Layer 3 of a small transformer language model trained on English Wikipedia (8 layers, counted from 0, width 96).
A neuron adds its activation times its output weights to the MLP's output. To switch it off is to set its activation to zero at one token and run the rest of the model.
A neuron's activation on a vector x is SiLU(gate . x + bias) times (in . x + bias), where the dot is the dot product.

Input weights of the MLP neurons that the questions are about. A number n stands for n times 0.0053.
n17 gate (bias -0.201): 19 8 -10 -11 6 -9 -4 5 -9 -4 4 15 -8 -10 8 3 -2 14 9 2 -22 13 0 21 -18 6 13 -10 16 1 24 -6 -24 -6 -9 -3 10 -16 -2 -15 -1 2 13 39 7 4 1 -4 8 5 -13 -11 9 19 10 -17 0 14 -17 18 -15 -6 6 -2 -20 -7 -5 -20 5 -4 -21 -10 10 12 8 -4 -13 4 8 -11 -2 -9 -16 9 1 -1 1 -2 -23 -6 -22 -13 -19 -9 20 -43
n28 gate (bias -0.089): -23 -6 6 33 -19 1 0 10 -1 -2 11 0 0 9 1 -13 18 -45 8 21 1 -16 2 4 -20 4 11 -12 -3 11 -2 -12 4 13 22 -6 27 9 10 14 2 -1 -14 -5 -8 11 17 11 -25 -21 -21 -14 -7 24 -16 -12 -22 11 21 0 7 9 -21 4 -11 19 -29 5 22 -31 -28 0 14 20 8 -1 20 35 5 -7 -5 -8 4 -16 5 -27 4 25 16 27 -31 -10 3 -31 10 -16
n85 gate (bias -0.184): 3 9 -2 -2 7 4 5 10 -13 -3 12 -9 -9 -10 16 -4 -4 -1 16 6 -25 9 -2 11 2 7 7 3 8 -3 30 -2 -8 -14 3 1 8 13 -10 -10 3 9 20 1 10 21 -2 -12 -11 -4 -27 13 7 38 -1 -12 -4 16 -6 5 -2 19 -7 -14 -2 11 -1 -9 7 1 -25 -6 3 3 5 -1 1 9 15 4 -22 -6 -10 8 -5 -11 -13 -18 -15 1 -8 -15 -5 -7 14 -30
n89 gate (bias -0.023): -11 34 -12 11 43 -1 15 28 -6 -18 4 -14 -1 -41 0 -21 33 -8 10 -29 20 -12 2 12 11 3 39 -38 42 -53 -10 7 -3 -5 -3 -10 10 -43 -9 41 2 24 3 1 -28 -15 9 14 -21 5 28 4 11 -16 1 -22 -26 33 25 12 -14 32 7 10 39 -39 1 -13 -18 9 -3 5 7 -31 -18 18 -3 -21 -36 -15 -8 3 -3 21 -15 28 -12 -33 37 -10 -11 4 -9 -22 37 -20
n94 gate (bias -0.224): 13 3 -6 -10 -6 -14 0 12 -12 -6 26 31 -5 1 10 8 -2 -4 11 11 -23 22 2 1 -17 1 -2 -14 2 -14 23 17 -8 13 6 -1 8 2 -23 -17 -2 -1 9 17 5 -1 -5 4 -4 -4 -17 -4 2 15 0 0 -14 11 -8 -2 23 0 1 1 -22 -2 -11 -10 19 -13 -25 -18 17 7 -7 6 3 15 2 -5 -13 -11 -5 30 10 -10 -6 -3 -21 4 -21 -13 -15 0 13 -18
n107 gate (bias -0.040): -12 -22 14 -4 -41 44 10 8 19 -12 -3 -9 4 41 -14 32 -11 8 -21 11 -30 -7 -15 2 -3 56 2 -8 29 63 -38 -33 -13 -3 -10 -8 11 32 -13 12 -2 -15 -18 18 12 -24 10 -25 25 4 24 -50 -7 -1 -37 37 36 -16 24 -26 -1 23 -46 -1 -3 67 15 -28 12 -2 -2 -6 -17 27 37 -18 12 17 -6 9 -22 -26 -11 17 -7 -18 33 -14 3 29 -1 -24 2 -13 18 14
n132 gate (bias -0.111): 8 -13 9 10 5 18 -13 19 7 2 -19 5 5 -18 4 11 -14 15 8 -17 -14 20 -16 -11 -23 -9 1 -9 7 9 9 12 12 -23 4 -6 4 8 -13 -1 -27 18 39 12 -10 20 2 -3 -20 -14 -21 6 4 23 -23 -6 -3 10 7 -3 6 14 -13 -22 -5 6 4 -13 21 32 -18 -19 4 28 -19 1 -7 -2 20 0 -8 -3 2 -3 -1 -7 1 12 -8 3 2 -14 -7 -25 7 -16
n152 gate (bias -0.257): 10 0 -3 -8 1 20 -5 3 -7 2 8 -20 -2 -5 3 7 -3 6 6 8 -23 5 2 -1 2 9 3 1 7 -10 -3 -4 8 -16 4 6 4 4 -10 -9 5 25 27 12 17 10 -3 1 5 -3 -16 7 1 22 8 1 -13 18 -4 0 -4 -8 4 -4 1 5 6 -12 8 -2 -30 -9 12 1 2 2 -18 1 13 1 -7 -15 -8 -7 2 -4 -6 3 -28 6 -12 -15 -10 -8 -3 -15
n159 gate (bias -0.012): -43 36 8 -17 10 3 9 1 15 16 -33 39 -20 -26 7 -41 -4 38 0 -18 7 17 -15 79 -10 -34 26 -20 8 23 -8 -14 11 11 4 7 32 -22 17 -22 -26 -16 32 3 -15 -11 -55 5 -8 19 -45 -9 16 -1 -42 -9 4 -4 5 -5 -11 -1 5 -23 15 -23 6 8 18 25 -15 0 -5 27 -17 -26 1 -1 14 -44 19 15 42 15 1 11 -41 -20 8 -21 33 23 13 -17 3 -21
n166 gate (bias -0.148): 28 -7 -8 -11 -1 17 7 8 -9 -3 6 3 1 -17 -14 -5 -2 12 1 4 -3 8 26 -4 -27 -12 11 -3 -8 -5 4 -8 -11 4 -27 -6 -4 2 -14 -22 13 0 30 2 -5 4 1 -9 -7 5 -16 7 -8 25 -4 -4 -26 18 2 -1 -16 -2 10 -19 -3 -4 15 -22 7 -6 0 -7 32 14 2 6 -3 -7 10 -3 -9 -11 7 3 16 7 -19 5 -15 -10 -5 5 -23 1 6 -10
n168 gate (bias -0.090): 17 10 -4 -15 -31 10 10 15 -7 -17 -4 24 -11 -12 -14 8 -36 3 -17 -10 -6 -3 -19 48 -1 4 -7 -1 41 -14 5 -3 12 29 -20 0 15 -18 -5 0 52 -27 23 9 -9 -15 -1 -15 -26 -30 -43 -24 6 3 -16 44 -7 2 -26 7 -4 30 17 12 7 -6 0 6 24 5 -55 -31 25 18 -4 14 -3 13 -12 -15 -39 2 15 -21 10 -29 19 9 13 36 -19 -2 -7 -18 41 -6
n17 in (bias 0.022): 22 -3 20 -3 11 -4 36 -14 -6 -4 -8 -2 6 -20 27 1 3 13 11 -10 -14 -1 11 3 9 -15 -14 -19 -9 -7 -1 21 -9 6 -32 -21 -16 10 -14 -7 -5 4 30 -18 0 -2 -7 6 -9 7 14 -1 5 5 5 29 13 -34 0 -22 1 5 0 -9 -4 16 5 -16 25 7 -13 7 -14 6 0 -2 -58 7 -17 23 -14 -9 -16 18 -18 17 -6 -42 -1 -18 -13 12 7 16 -5 8
n28 in (bias -0.040): 13 5 21 1 14 15 -21 15 14 13 32 5 -13 4 -16 25 -7 -4 -3 0 16 4 7 -18 1 -1 -21 22 -3 -15 9 -3 10 -21 -8 1 6 -26 0 -13 -1 -8 5 -16 -5 3 -2 -22 -11 -6 1 11 -10 3 11 -19 13 24 -16 -6 0 -36 26 -1 7 0 -1 0 -14 8 23 -38 16 -16 13 6 0 -25 12 -17 11 21 -1 1 5 1 -11 -13 -6 16 3 5 5 21 -9 1
n85 in (bias -0.100): 16 3 4 17 -4 18 -59 13 22 -7 4 -14 -21 -3 -32 -25 -9 -21 3 5 -3 -9 -12 11 -12 27 13 12 -3 -7 -4 -31 13 -3 25 23 26 -11 3 2 8 -15 -38 -10 -10 19 12 -3 -2 -21 -8 3 -12 19 7 -9 -1 19 -5 14 16 8 5 -15 6 9 -3 10 -31 -11 -4 -21 6 -9 7 15 82 -5 -1 -9 18 36 -2 -11 23 -12 -10 1 -7 29 4 -11 8 -24 -6 -23
n89 in (bias 0.028): -17 3 23 -33 13 -4 6 -4 37 -28 -25 -9 25 -5 -7 -14 8 -7 -41 -27 4 -16 -44 19 8 6 18 -18 6 -35 3 10 4 10 17 -40 6 -25 -9 13 -6 -14 4 -4 10 -12 19 -22 -8 17 3 -10 13 -14 -3 -17 10 7 -16 11 -11 13 9 9 16 19 19 -13 22 13 8 -23 -13 -2 12 15 9 -28 0 -13 36 -1 -3 21 5 1 25 -27 10 20 24 -15 -1 -10 19 11
n94 in (bias 0.077): 5 -51 -3 -14 19 9 73 -10 -15 -7 -11 -6 -10 -22 25 14 11 14 -5 -10 -3 21 14 11 18 -14 5 -1 -9 -19 13 25 -2 -3 -15 -47 -1 20 -7 -12 -1 29 48 -6 28 -11 -22 23 -5 17 -3 11 19 0 -4 10 18 -13 -11 -22 -15 -12 -10 12 4 11 -7 -11 14 2 2 -5 -10 -15 -9 9 -94 18 -15 14 -40 -15 -10 -9 -22 32 -2 -32 8 -22 12 5 1 28 1 9
n107 in (bias -0.014): 1 -13 5 5 9 5 -4 -10 2 -32 20 7 16 12 -1 2 -9 -5 3 -9 -14 33 25 -15 -11 6 1 15 3 29 -9 14 4 -14 -25 22 -21 -34 13 -18 7 36 -4 4 13 -8 -20 -23 -15 -19 -13 -12 -2 7 29 15 15 7 -3 0 -3 16 -6 0 -12 39 50 50 -11 -13 -5 19 -7 3 2 8 12 -13 7 -1 6 14 -13 -10 -36 4 -19 4 2 -56 -12 -9 -42 4 -3 -3
n132 in (bias 0.045): -6 -5 11 -9 -27 25 41 4 11 -9 -8 -21 -1 -7 13 20 13 26 20 -2 -2 3 1 5 5 -24 5 -18 -5 1 -15 37 -11 -12 -23 -27 -8 11 5 18 4 23 27 -13 12 -36 -14 1 4 21 7 2 28 5 -9 -4 15 -6 -6 -29 9 -6 -11 -4 16 -11 12 -25 25 -3 -29 16 2 -1 -10 3 -50 9 -20 18 -9 -12 -5 14 -10 12 12 -18 16 -8 22 -1 12 -4 1 12
n152 in (bias 0.056): 0 -36 -22 -16 -1 12 89 -17 -19 -21 -35 7 1 -7 46 0 -14 31 8 1 5 2 14 7 -2 -29 11 -9 22 6 2 44 -12 11 -43 -70 -2 19 -15 2 -1 23 32 20 32 -18 -2 8 15 8 -13 14 23 0 12 4 15 -20 -1 -36 6 16 -18 1 5 11 -8 -29 34 22 8 8 -12 1 -16 20 -92 4 -1 5 -19 -15 14 3 -32 12 7 -28 15 -11 3 6 20 21 1 16
n159 in (bias 0.041): 13 -10 -11 -8 32 -3 10 9 -12 -17 2 0 21 4 -6 21 14 -22 -17 -26 -25 3 6 -13 -4 20 9 -4 4 -40 -14 13 -3 38 2 6 -9 12 -25 7 55 2 -14 -4 7 4 2 -21 -37 14 20 0 -16 -22 12 34 -3 -10 10 -1 11 18 -42 -25 18 24 24 -6 13 6 -10 -33 -6 18 -4 -10 15 1 6 7 -7 -11 -14 15 28 25 22 -19 27 13 9 -7 -27 11 21 9
n166 in (bias -0.024): -6 -1 27 7 -11 1 -59 -9 6 -2 -9 -3 16 7 -19 -8 22 -35 3 16 -12 -11 -9 -23 -12 -2 -20 0 6 -14 0 -30 24 5 9 -5 7 -2 5 4 -15 -2 -15 -10 -35 14 -8 1 -14 -1 -21 5 -23 -2 -14 2 11 10 -3 3 14 -6 21 1 4 10 5 21 -7 10 10 4 7 7 -10 -19 77 15 30 -21 13 18 8 -29 11 -11 -1 24 6 14 -22 2 8 -6 6 6
n168 in (bias 0.025): 8 0 -15 3 -7 4 -17 14 20 2 21 7 -13 15 -8 -21 -13 4 14 20 8 -2 -7 23 4 31 -27 6 -12 -1 4 -33 25 4 -2 18 -6 -5 2 4 -7 -18 -17 -3 -14 4 9 13 8 -2 -8 -10 -11 17 2 17 -12 -8 -4 13 19 -11 12 7 -10 4 -36 25 -13 8 -9 -9 4 -3 0 -16 21 7 9 -8 -6 7 1 12 10 -15 5 -4 3 -11 8 -25 10 -19 -14 -5

Output weights of the MLP neurons that the questions are about. A number n stands for n times 0.0049.
n17: 1 -31 -21 -6 2 15 9 -12 0 -2 -12 -9 -7 -11 19 14 2 7 -15 -1 4 19 12 1 -15 -22 19 19 -24 -11 -8 30 -11 -4 -29 -14 7 17 9 4 5 3 23 -4 0 -9 7 -5 42 16 16 16 26 -5 -12 14 0 -16 -1 -14 -12 9 -7 23 -2 -5 -2 -3 21 14 9 -8 -34 -6 -15 12 -31 -11 -12 -12 -5 -18 26 -1 -7 13 -6 -19 11 -30 4 10 34 27 1 -2
n28: 5 14 -7 -8 9 13 -6 17 16 -13 -5 -20 -10 -24 13 6 -15 19 2 -1 -8 13 0 -7 17 1 3 10 16 -9 -10 11 9 -11 -10 -1 -23 27 10 -14 -10 19 20 -24 37 2 -4 4 15 4 -1 12 18 -4 -7 27 17 -13 -12 -10 0 12 9 3 11 -22 -2 35 -24 2 -15 -13 -27 1 10 7 8 -18 1 15 -14 12 -16 11 -2 22 -12 -9 -19 -2 10 -20 -13 -4 -16 -13
n85: 25 32 6 2 -4 4 -60 35 9 -9 11 -24 2 12 -30 -31 10 -18 -12 -13 -13 -5 11 0 -1 25 4 10 -14 -2 -9 -45 9 1 33 34 7 -15 1 -9 1 -1 -13 8 -21 17 8 0 -1 -21 1 -22 -47 17 1 -7 -6 36 -10 9 -4 -12 45 0 11 -18 7 8 -12 -2 -10 -1 32 -1 11 -19 53 7 28 -4 10 28 -29 -10 15 -19 -22 27 -25 35 13 -22 -27 -32 -8 -8
n89: 2 3 -34 16 17 -7 12 -7 -17 8 6 2 -24 2 0 25 21 0 3 3 -24 8 4 -3 -34 14 -13 60 -3 8 -18 11 -35 -5 9 12 -5 -7 10 21 -11 -3 -2 -2 12 12 -33 5 31 -17 25 4 31 14 22 3 -16 -22 27 7 -8 -24 12 2 13 3 50 -10 -13 1 -27 -1 -13 8 -2 -6 20 -28 25 20 -15 3 -25 17 -16 3 -37 -35 -5 -21 8 -32 12 3 -8 30
n94: -9 -30 -14 -6 17 -8 72 -22 -23 3 -34 -13 -2 -14 44 24 -8 28 -29 -3 4 11 7 -17 15 -47 15 17 3 -13 -9 54 -6 0 -39 -43 -13 20 24 -6 2 35 53 22 33 -37 -4 16 39 26 15 20 57 -22 -1 8 38 -44 3 -44 10 23 -14 21 7 8 9 -7 2 25 -5 10 -43 5 -15 15 -74 -36 6 6 -43 -14 15 -1 -26 35 9 -28 4 -46 23 3 29 25 -2 3
n107: -26 -1 44 -22 8 35 -15 0 21 -21 37 -14 7 -9 -23 -6 -45 -12 43 -37 7 11 4 -16 30 -2 -30 32 31 16 -21 -38 -10 12 14 9 33 -7 -3 25 6 -1 20 -1 -9 -17 -3 15 -2 34 -15 -21 -11 9 11 -7 -13 21 6 -41 -42 60 0 -26 0 -23 6 -1 19 3 34 9 -15 17 -2 22 -11 27 23 0 -27 0 -21 -8 -6 25 -20 -18 18 -9 -35 0 22 -6 8 4
n132: -4 2 -12 -12 7 -19 17 -4 -14 -26 -22 -16 17 -5 26 2 -6 6 -21 16 14 -6 3 -7 9 -16 -17 25 9 23 1 1 32 10 -24 -5 -1 26 17 7 0 -26 -21 1 22 -20 -7 -1 -1 4 -17 13 9 -21 2 -9 22 -29 -21 -13 2 20 -3 19 13 8 -2 16 -5 4 11 -4 -14 13 -19 -6 -31 -27 -28 24 -1 6 5 20 -11 20 7 -25 12 -4 -4 35 17 28 -12 8
n152: -4 -26 -15 -10 10 -10 91 -15 -26 -35 -48 -1 -14 -11 77 0 -10 40 -2 6 1 20 16 0 13 -24 14 8 -11 4 -10 55 -19 3 -42 -64 -43 31 17 10 26 29 34 17 59 -32 -38 21 10 28 8 31 61 -52 -9 12 41 -49 -28 -37 -13 30 -29 43 6 15 -15 -15 14 21 -2 15 -36 -4 -36 17 -94 -16 -37 33 -41 -34 20 -4 -32 41 18 -41 5 -41 15 33 29 27 -18 28
n159: 22 -1 -12 3 -17 -10 -5 18 -3 -22 12 -29 -25 13 -6 7 5 -11 -7 -24 -30 2 24 12 19 32 -14 21 -28 -17 5 -1 -29 22 -24 -6 -17 -5 -19 10 -6 42 1 1 6 0 -11 -15 33 -7 -26 26 19 5 -24 -30 6 1 14 -17 0 -45 5 -12 -49 -12 -8 -1 27 1 -32 -1 -1 15 -22 -19 19 -9 24 19 32 -1 -2 10 19 5 -8 -12 10 27 10 0 -18 11 -17 23
n166: 29 14 -4 18 -24 23 -36 -7 25 -5 11 18 20 9 -26 -17 -10 1 -1 0 -16 10 -15 4 -19 11 7 -25 2 -4 1 -15 0 -3 20 -16 32 -14 -28 7 -12 11 -4 29 -22 14 -2 -6 4 -4 4 -19 -31 17 -11 9 -26 37 4 10 14 -16 12 -7 -4 6 6 15 6 -16 -5 -8 0 25 14 -8 19 0 18 -31 -27 2 -17 0 20 -15 4 12 -5 16 -13 -4 -6 -27 27 -22
n168: -7 29 -21 4 -5 -9 -7 2 -10 -18 19 0 2 -4 4 -11 -1 4 6 -16 -6 10 13 4 -2 25 -7 0 -23 4 1 -14 -11 -13 25 -2 2 -1 -7 -7 4 16 26 10 8 19 -12 -11 -19 0 5 -4 1 17 -10 32 8 -3 -1 1 -12 -14 28 -28 2 -5 -1 -6 -3 -5 1 -13 -13 -17 27 6 11 17 7 16 -4 8 -32 13 12 -9 -9 12 -23 7 -32 -19 -14 15 2 28

Each question names a token from some text and the token that comes next. It shows the vector x that enters the MLP there. A number n stands for n times 0.05.

Then comes g, the gradient of the next token's log-probability with respect to the MLP's output, scaled to length 1. A neuron's effect is roughly proportional to its activation times (output weights . g). A number n stands for n times 0.0038.

"re", then "t"
x: -8 -15 -3 3 -2 -1 71 -3 6 5 -13 -1 1 -1 23 3 -7 9 -1 -10 0 -3 -4 1 2 -7 9 -12 -5 4 -2 37 -16 9 -20 -47 -14 7 0 -10 1 14 22 8 11 -15 0 24 -1 5 6 3 26 -13 -6 4 -4 -34 6 -18 0 0 -4 0 1 -3 2 3 22 13 9 2 -21 -3 -3 8 -83 -5 -7 8 -9 -7 2 7 -7 11 11 -24 21 -14 0 10 4 16 -2 28
g: 25 -80 -19 -3 -34 23 0 3 -6 19 -3 -10 -6 -9 18 12 37 -34 -1 6 1 -9 38 -39 -13 55 -5 -3 8 20 5 24 -14 -6 -15 -10 -25 -21 -1 14 26 -18 12 -15 26 0 21 -15 30 36 -9 -2 22 18 -71 21 65 6 18 -2 -12 -19 18 52 -22 -35 17 -18 -34 -32 41 8 -7 43 -7 0 24 11 -9 11 -37 30 -27 56 -6 -58 -46 -30 -11 -58 11 12 30 -28 -7 27
Switching off which neuron hurts the next token most? n89

"ard", then " the"
x: -4 -7 -13 -6 4 3 76 -10 -1 11 -19 -2 0 -6 25 17 -3 3 -6 -2 4 2 12 -5 0 -10 -2 -2 -6 -5 -3 33 -19 10 -15 -53 -10 1 2 -1 8 8 24 5 17 -14 1 5 -4 -1 5 6 18 -10 0 6 0 -24 15 -19 -5 2 -7 -3 2 -4 -1 2 25 17 8 6 -20 0 0 10 -78 4 -11 7 -7 -7 -2 -3 -10 12 9 -25 23 -13 6 10 10 15 0 28
g: 18 -40 13 -28 -70 -6 -34 -4 -12 6 -18 -34 7 9 52 -1 -2 2 -17 -5 14 -77 5 -26 23 8 7 -27 47 -43 -12 2 4 28 0 64 25 0 7 -5 -28 -37 -27 1 -26 59 12 -4 21 -34 14 4 1 42 28 43 1 14 18 14 -50 -10 -44 2 28 12 -12 0 -25 27 50 6 -21 2 3 30 -7 -28 -13 -27 20 -21 17 -12 -19 1 -36 -34 11 31 -14 37 51 -5 27 26
Which neuron, switched off, raises the next token's probability most? n17

" P", then "l"
x: 0 -8 -6 -4 12 2 76 -9 -11 -3 -19 0 2 6 29 2 -9 12 -1 -6 6 -2 6 -3 -1 -10 -2 -1 -8 2 1 25 -7 6 -23 -43 -23 5 -2 5 8 6 21 -3 13 -6 -8 8 -1 4 5 0 26 -12 -5 7 5 -19 5 -11 -4 1 -14 1 0 -2 3 -3 23 6 9 7 -17 1 -7 14 -81 8 -5 21 -10 -7 16 -1 -12 8 2 -14 18 -15 14 11 -1 6 -14 25
g: 28 38 3 15 -27 25 25 7 -25 -40 8 12 26 -18 -7 1 14 -42 -30 -70 -30 2 39 13 -19 64 8 8 16 10 -17 6 31 -19 33 6 -23 12 -6 -14 -4 32 58 -45 -27 -33 14 65 -18 10 -17 29 59 -4 -13 6 -26 28 24 5 -22 38 3 -16 -36 -10 35 -13 -45 4 15 -54 26 -17 -21 -4 -5 -29 -19 -39 -18 -26 19 23 -7 12 -6 26 -31 6 21 -42 17 -11 37 -16
Switching off which neuron hurts the next token most? n85

" he", then " was"
x: -4 -8 -5 13 2 0 75 1 -7 -1 -18 0 -1 -5 20 -4 -6 3 2 -3 2 -5 -3 1 3 -16 -1 -4 11 -3 -3 28 -3 3 -24 -43 -9 8 4 -9 9 8 28 7 10 -3 -7 12 -4 -1 4 11 22 -14 -2 3 0 -28 1 -18 1 -1 -20 -2 3 -3 3 -9 28 16 11 1 -23 7 -12 27 -83 0 -15 2 -7 -5 6 4 -14 11 9 -13 14 -15 13 4 10 14 -6 30
g: 10 17 6 -10 21 -44 -65 -11 67 18 33 42 18 -12 -8 47 -34 10 10 -28 1 35 40 6 21 -26 -23 -25 10 -3 -10 -60 -5 -41 -37 -17 -32 27 10 12 36 20 -20 3 24 -17 6 14 -2 21 -23 -6 -9 32 -7 8 -45 40 -42 10 14 31 -62 30 6 -7 -4 -2 4 20 -15 43 -4 -50 2 -12 32 6 -58 4 39 12 7 -9 -48 9 5 -23 15 -26 -7 -38 15 2 23 30
Which two neurons, each switched off alone, lower its probability most, in order? n94, n152

"6", then " H"
x: -9 -10 -6 -6 1 6 73 -11 -2 -6 -15 0 -3 -2 24 4 -4 11 0 -8 5 11 12 -2 -2 -12 -2 -3 -8 -1 -13 22 -10 4 -27 -47 -17 3 1 1 2 4 21 1 20 -6 -15 18 -4 7 3 5 20 -11 -2 5 8 -30 0 -14 0 3 -8 4 -1 2 3 -3 28 19 10 7 -14 -2 -5 -2 -83 0 1 9 -7 -7 6 1 -6 15 8 -13 17 -10 15 9 3 12 1 26
g: 32 -13 9 -17 -47 -75 18 24 18 -45 53 -35 25 11 2 -8 17 -14 -19 -13 -6 4 -6 -44 17 29 -21 -5 -45 5 -13 3 -36 -3 22 -31 -6 22 35 -15 -47 10 -2 -53 27 -26 -25 -24 41 -30 7 -5 -9 10 -10 44 -42 34 -2 30 -13 -25 1 1 40 0 17 69 3 -13 33 9 -5 25 18 13 -19 19 44 4 24 -38 5 -42 11 -6 -15 -8 14 -47 31 7 52 20 -1 12
Which two neurons, each switched off alone, lower its probability most, in order? n85, n159

" C", then "ount"
x: 0 -6 -9 -6 10 5 71 -3 -15 -6 -21 -1 5 2 25 3 -5 18 -1 -11 -4 -6 1 0 -2 -9 1 -8 -5 0 1 24 -9 9 -20 -51 -20 7 -1 7 7 8 25 -1 16 -5 -3 6 -2 3 0 4 22 -10 -1 11 10 -28 9 -16 -4 1 -15 5 1 1 2 -3 26 1 9 -1 -10 7 -1 18 -82 2 -11 12 -10 -5 10 -3 -11 6 5 -17 27 -14 11 9 8 4 -12 24
g: 8 -4 56 61 66 35 -45 -14 -7 -56 2 -14 3 -22 9 8 -20 2 5 8 -21 13 -25 -18 29 -4 43 -6 0 11 9 -37 4 -9 27 -3 8 -22 6 11 -21 -6 -31 5 0 -29 -10 -36 21 1 16 13 -32 -73 2 -16 7 -37 39 -8 -48 10 -24 43 2 -9 -87 28 31 10 12 -36 -31 21 24 1 42 -23 -28 13 44 5 41 4 -2 -10 5 9 19 -10 2 9 47 11 -24 -7
Switching off which neuron hurts the next token most? n94

" an", then " in"
x: -2 -21 -14 -3 -3 4 65 -8 -10 -10 -22 0 0 -2 29 3 -6 5 6 -3 12 -7 -1 -5 3 -5 -2 -13 -4 -6 -1 26 -3 9 -28 -36 -21 6 8 -9 13 7 27 7 13 -6 -16 9 -4 2 4 5 14 -8 -4 4 6 -29 9 -9 0 0 0 -1 3 -1 2 -10 21 9 12 -1 -23 6 -5 7 -86 8 -2 12 -17 -4 10 5 -9 14 1 -15 23 -21 9 7 8 16 -4 37
g: 2 1 -14 -44 -11 10 73 1 -3 -8 16 34 -26 4 -11 17 -12 28 -9 -24 -32 48 16 -25 -49 3 23 -3 2 -27 1 -21 -25 -12 -19 -19 29 18 -47 -11 5 55 78 -14 -23 -10 23 4 -14 -17 7 -5 1 83 -6 4 -10 0 -22 30 2 -15 -17 -13 -14 19 37 16 39 47 -15 20 50 -24 -17 9 -66 -21 23 -35 -46 -4 -13 -10 22 2 -17 1 7 -11 4 -35 -16 8 48 -3
Switching off which neuron hurts the next token most? n132

"2", then "01"
x: -9 -13 -3 -5 10 3 71 -9 -1 5 -14 0 -2 0 29 0 3 8 5 -13 -2 9 8 -6 2 -12 3 2 -13 0 -11 14 -14 5 -23 -46 -11 3 2 6 1 9 25 4 17 2 -17 14 -3 7 4 7 22 -8 -4 0 9 -35 -2 -13 -2 -2 -8 12 -2 0 2 -3 16 8 11 9 -16 -4 -5 -1 -84 5 -5 11 -6 -2 5 1 -8 15 5 -10 16 -18 17 8 5 10 -3 26
g: 9 -6 -29 -11 -44 28 0 -11 20 17 0 13 31 -12 18 2 12 -13 25 -23 -38 -18 -57 51 -7 -27 45 -8 23 49 63 -7 -51 -3 -39 -35 25 -34 -60 -22 31 0 62 31 12 -9 3 -21 16 -37 -23 -8 7 8 -45 12 11 19 1 -31 -17 -23 34 -31 -52 3 21 -32 -16 -19 -3 -6 -4 42 34 12 -16 19 0 -27 -19 30 -9 2 -21 0 16 26 21 -2 14 55 26 2 37 -11
Switching off which neuron hurts the next token most? n166

"e", then "e"
x: -12 -8 1 3 1 -2 79 -6 2 0 -11 -2 -3 0 20 3 -4 26 -1 -5 -4 0 1 -3 0 -9 4 -8 -5 2 -1 19 -16 10 -31 -54 -16 7 0 3 10 -1 24 1 17 -10 -6 16 -6 5 2 2 19 -2 -2 11 4 -32 1 -13 -1 0 -6 5 1 -3 2 2 28 7 9 2 -27 1 -3 16 -84 -6 -9 4 -4 -12 3 4 -7 23 15 -15 15 -13 8 8 0 8 1 30
g: 28 -33 26 41 -24 -24 6 -2 9 -6 -10 24 14 21 27 -21 19 45 13 -9 -37 8 -33 9 -4 8 -40 -10 5 19 -33 -14 26 -25 -10 -5 14 56 -12 -22 -37 6 -16 27 -27 40 -10 1 27 -50 -2 -69 8 -38 3 -4 -28 11 -7 6 22 -17 -6 -18 14 18 49 11 12 55 38 33 46 34 9 -44 1 -9 9 -20 1 -68 -69 -4 31 -7 -34 -6 19 38 -6 3 37 -28 -25 -4
Switching off which neuron hurts the next token most? n152

"her", then " ("
x: -4 -23 -6 -3 5 4 67 0 3 -6 -14 -2 -3 -10 25 12 1 7 1 -3 5 7 4 -5 3 -5 -2 -10 3 -7 -4 31 -1 4 -18 -59 -9 3 -1 0 14 4 20 2 17 -10 -10 9 -4 -1 1 8 20 -3 0 3 -1 -29 8 -13 0 -2 -7 -1 0 -6 1 -6 23 21 9 2 -33 0 3 15 -85 3 -16 1 1 -6 5 2 -6 9 13 -20 26 -24 12 13 10 13 0 29
g: 6 15 9 15 63 29 -21 -2 35 22 -19 -22 -17 -17 -3 15 -20 -48 -10 0 -2 67 -19 4 12 12 -1 -15 4 27 -27 -3 10 25 -44 -1 24 -1 -10 -9 33 -26 -59 -41 -41 -15 6 36 -59 19 -10 -35 -4 -2 -3 23 30 -72 -41 -19 -10 78 -38 -4 55 13 -3 -12 52 28 0 -10 36 -8 10 -43 23 -25 2 -2 11 7 -21 -1 15 33 15 -14 18 8 -2 4 4 -31 14 -3
Which neuron, switched off, raises the next token's probability most? n89

"t", then "'"
x: -8 -8 -13 -3 2 0 78 -11 -11 2 -13 -2 -2 0 30 15 -6 13 -5 -7 -5 5 4 -5 -2 -19 -3 -8 -2 1 -1 33 -5 4 -21 -45 -29 9 -2 1 8 1 10 8 21 -7 6 17 0 1 3 6 21 -8 -2 8 8 -28 5 -8 2 -2 0 3 1 1 2 0 31 16 11 15 -22 -3 -4 5 -82 -8 -10 0 -13 -7 3 -4 -9 8 9 -21 24 -14 10 13 10 10 0 29
g: -3 -23 2 8 -12 7 58 14 -25 -12 -10 16 -11 -16 -34 49 49 79 30 -22 -34 -21 2 35 -37 8 -3 18 -15 -25 6 -50 -6 8 3 19 11 -26 -29 7 32 56 43 20 5 29 -14 46 9 1 -23 23 -15 -19 -18 -5 -43 15 -22 18 17 61 -31 -33 -18 12 -26 -35 18 -25 -42 14 -5 -34 30 -3 -51 33 7 -39 9 20 14 -17 7 29 0 -8 3 -28 32 -36 -3 -20 22 -24
Switching off which neuron hurts the next token most? n132

"ing", then " a"
x: -10 -7 -14 -7 2 5 80 -17 -8 -8 -11 -3 0 -11 26 -3 3 6 0 -7 6 -6 9 -2 1 -7 -2 -2 -6 -3 -3 30 -13 9 -19 -42 -18 3 2 0 12 0 24 -5 8 0 -15 13 -3 0 1 2 17 0 -4 10 8 -26 5 -17 -5 -3 -9 4 7 3 4 -1 30 16 13 11 -18 6 -5 10 -80 4 -6 3 -17 -8 6 -1 -5 18 3 -17 18 -14 7 14 10 17 -1 26
g: -23 -20 7 -6 20 13 -8 41 -28 54 -27 35 5 12 15 -54 35 7 13 34 24 -1 12 -41 11 -2 -45 19 -30 -27 -4 -21 5 35 -35 8 19 33 -8 8 7 -15 -26 -4 -11 18 25 22 -11 3 -22 -23 -37 -30 -6 -1 56 42 -30 42 -4 -39 12 -3 9 53 1 40 -31 15 49 -52 -62 -32 11 -11 -18 13 -27 0 18 -19 -41 -21 17 21 -40 25 -31 21 -27 -1 31 1 -11 45
Switching off which neuron hurts the next token most? n94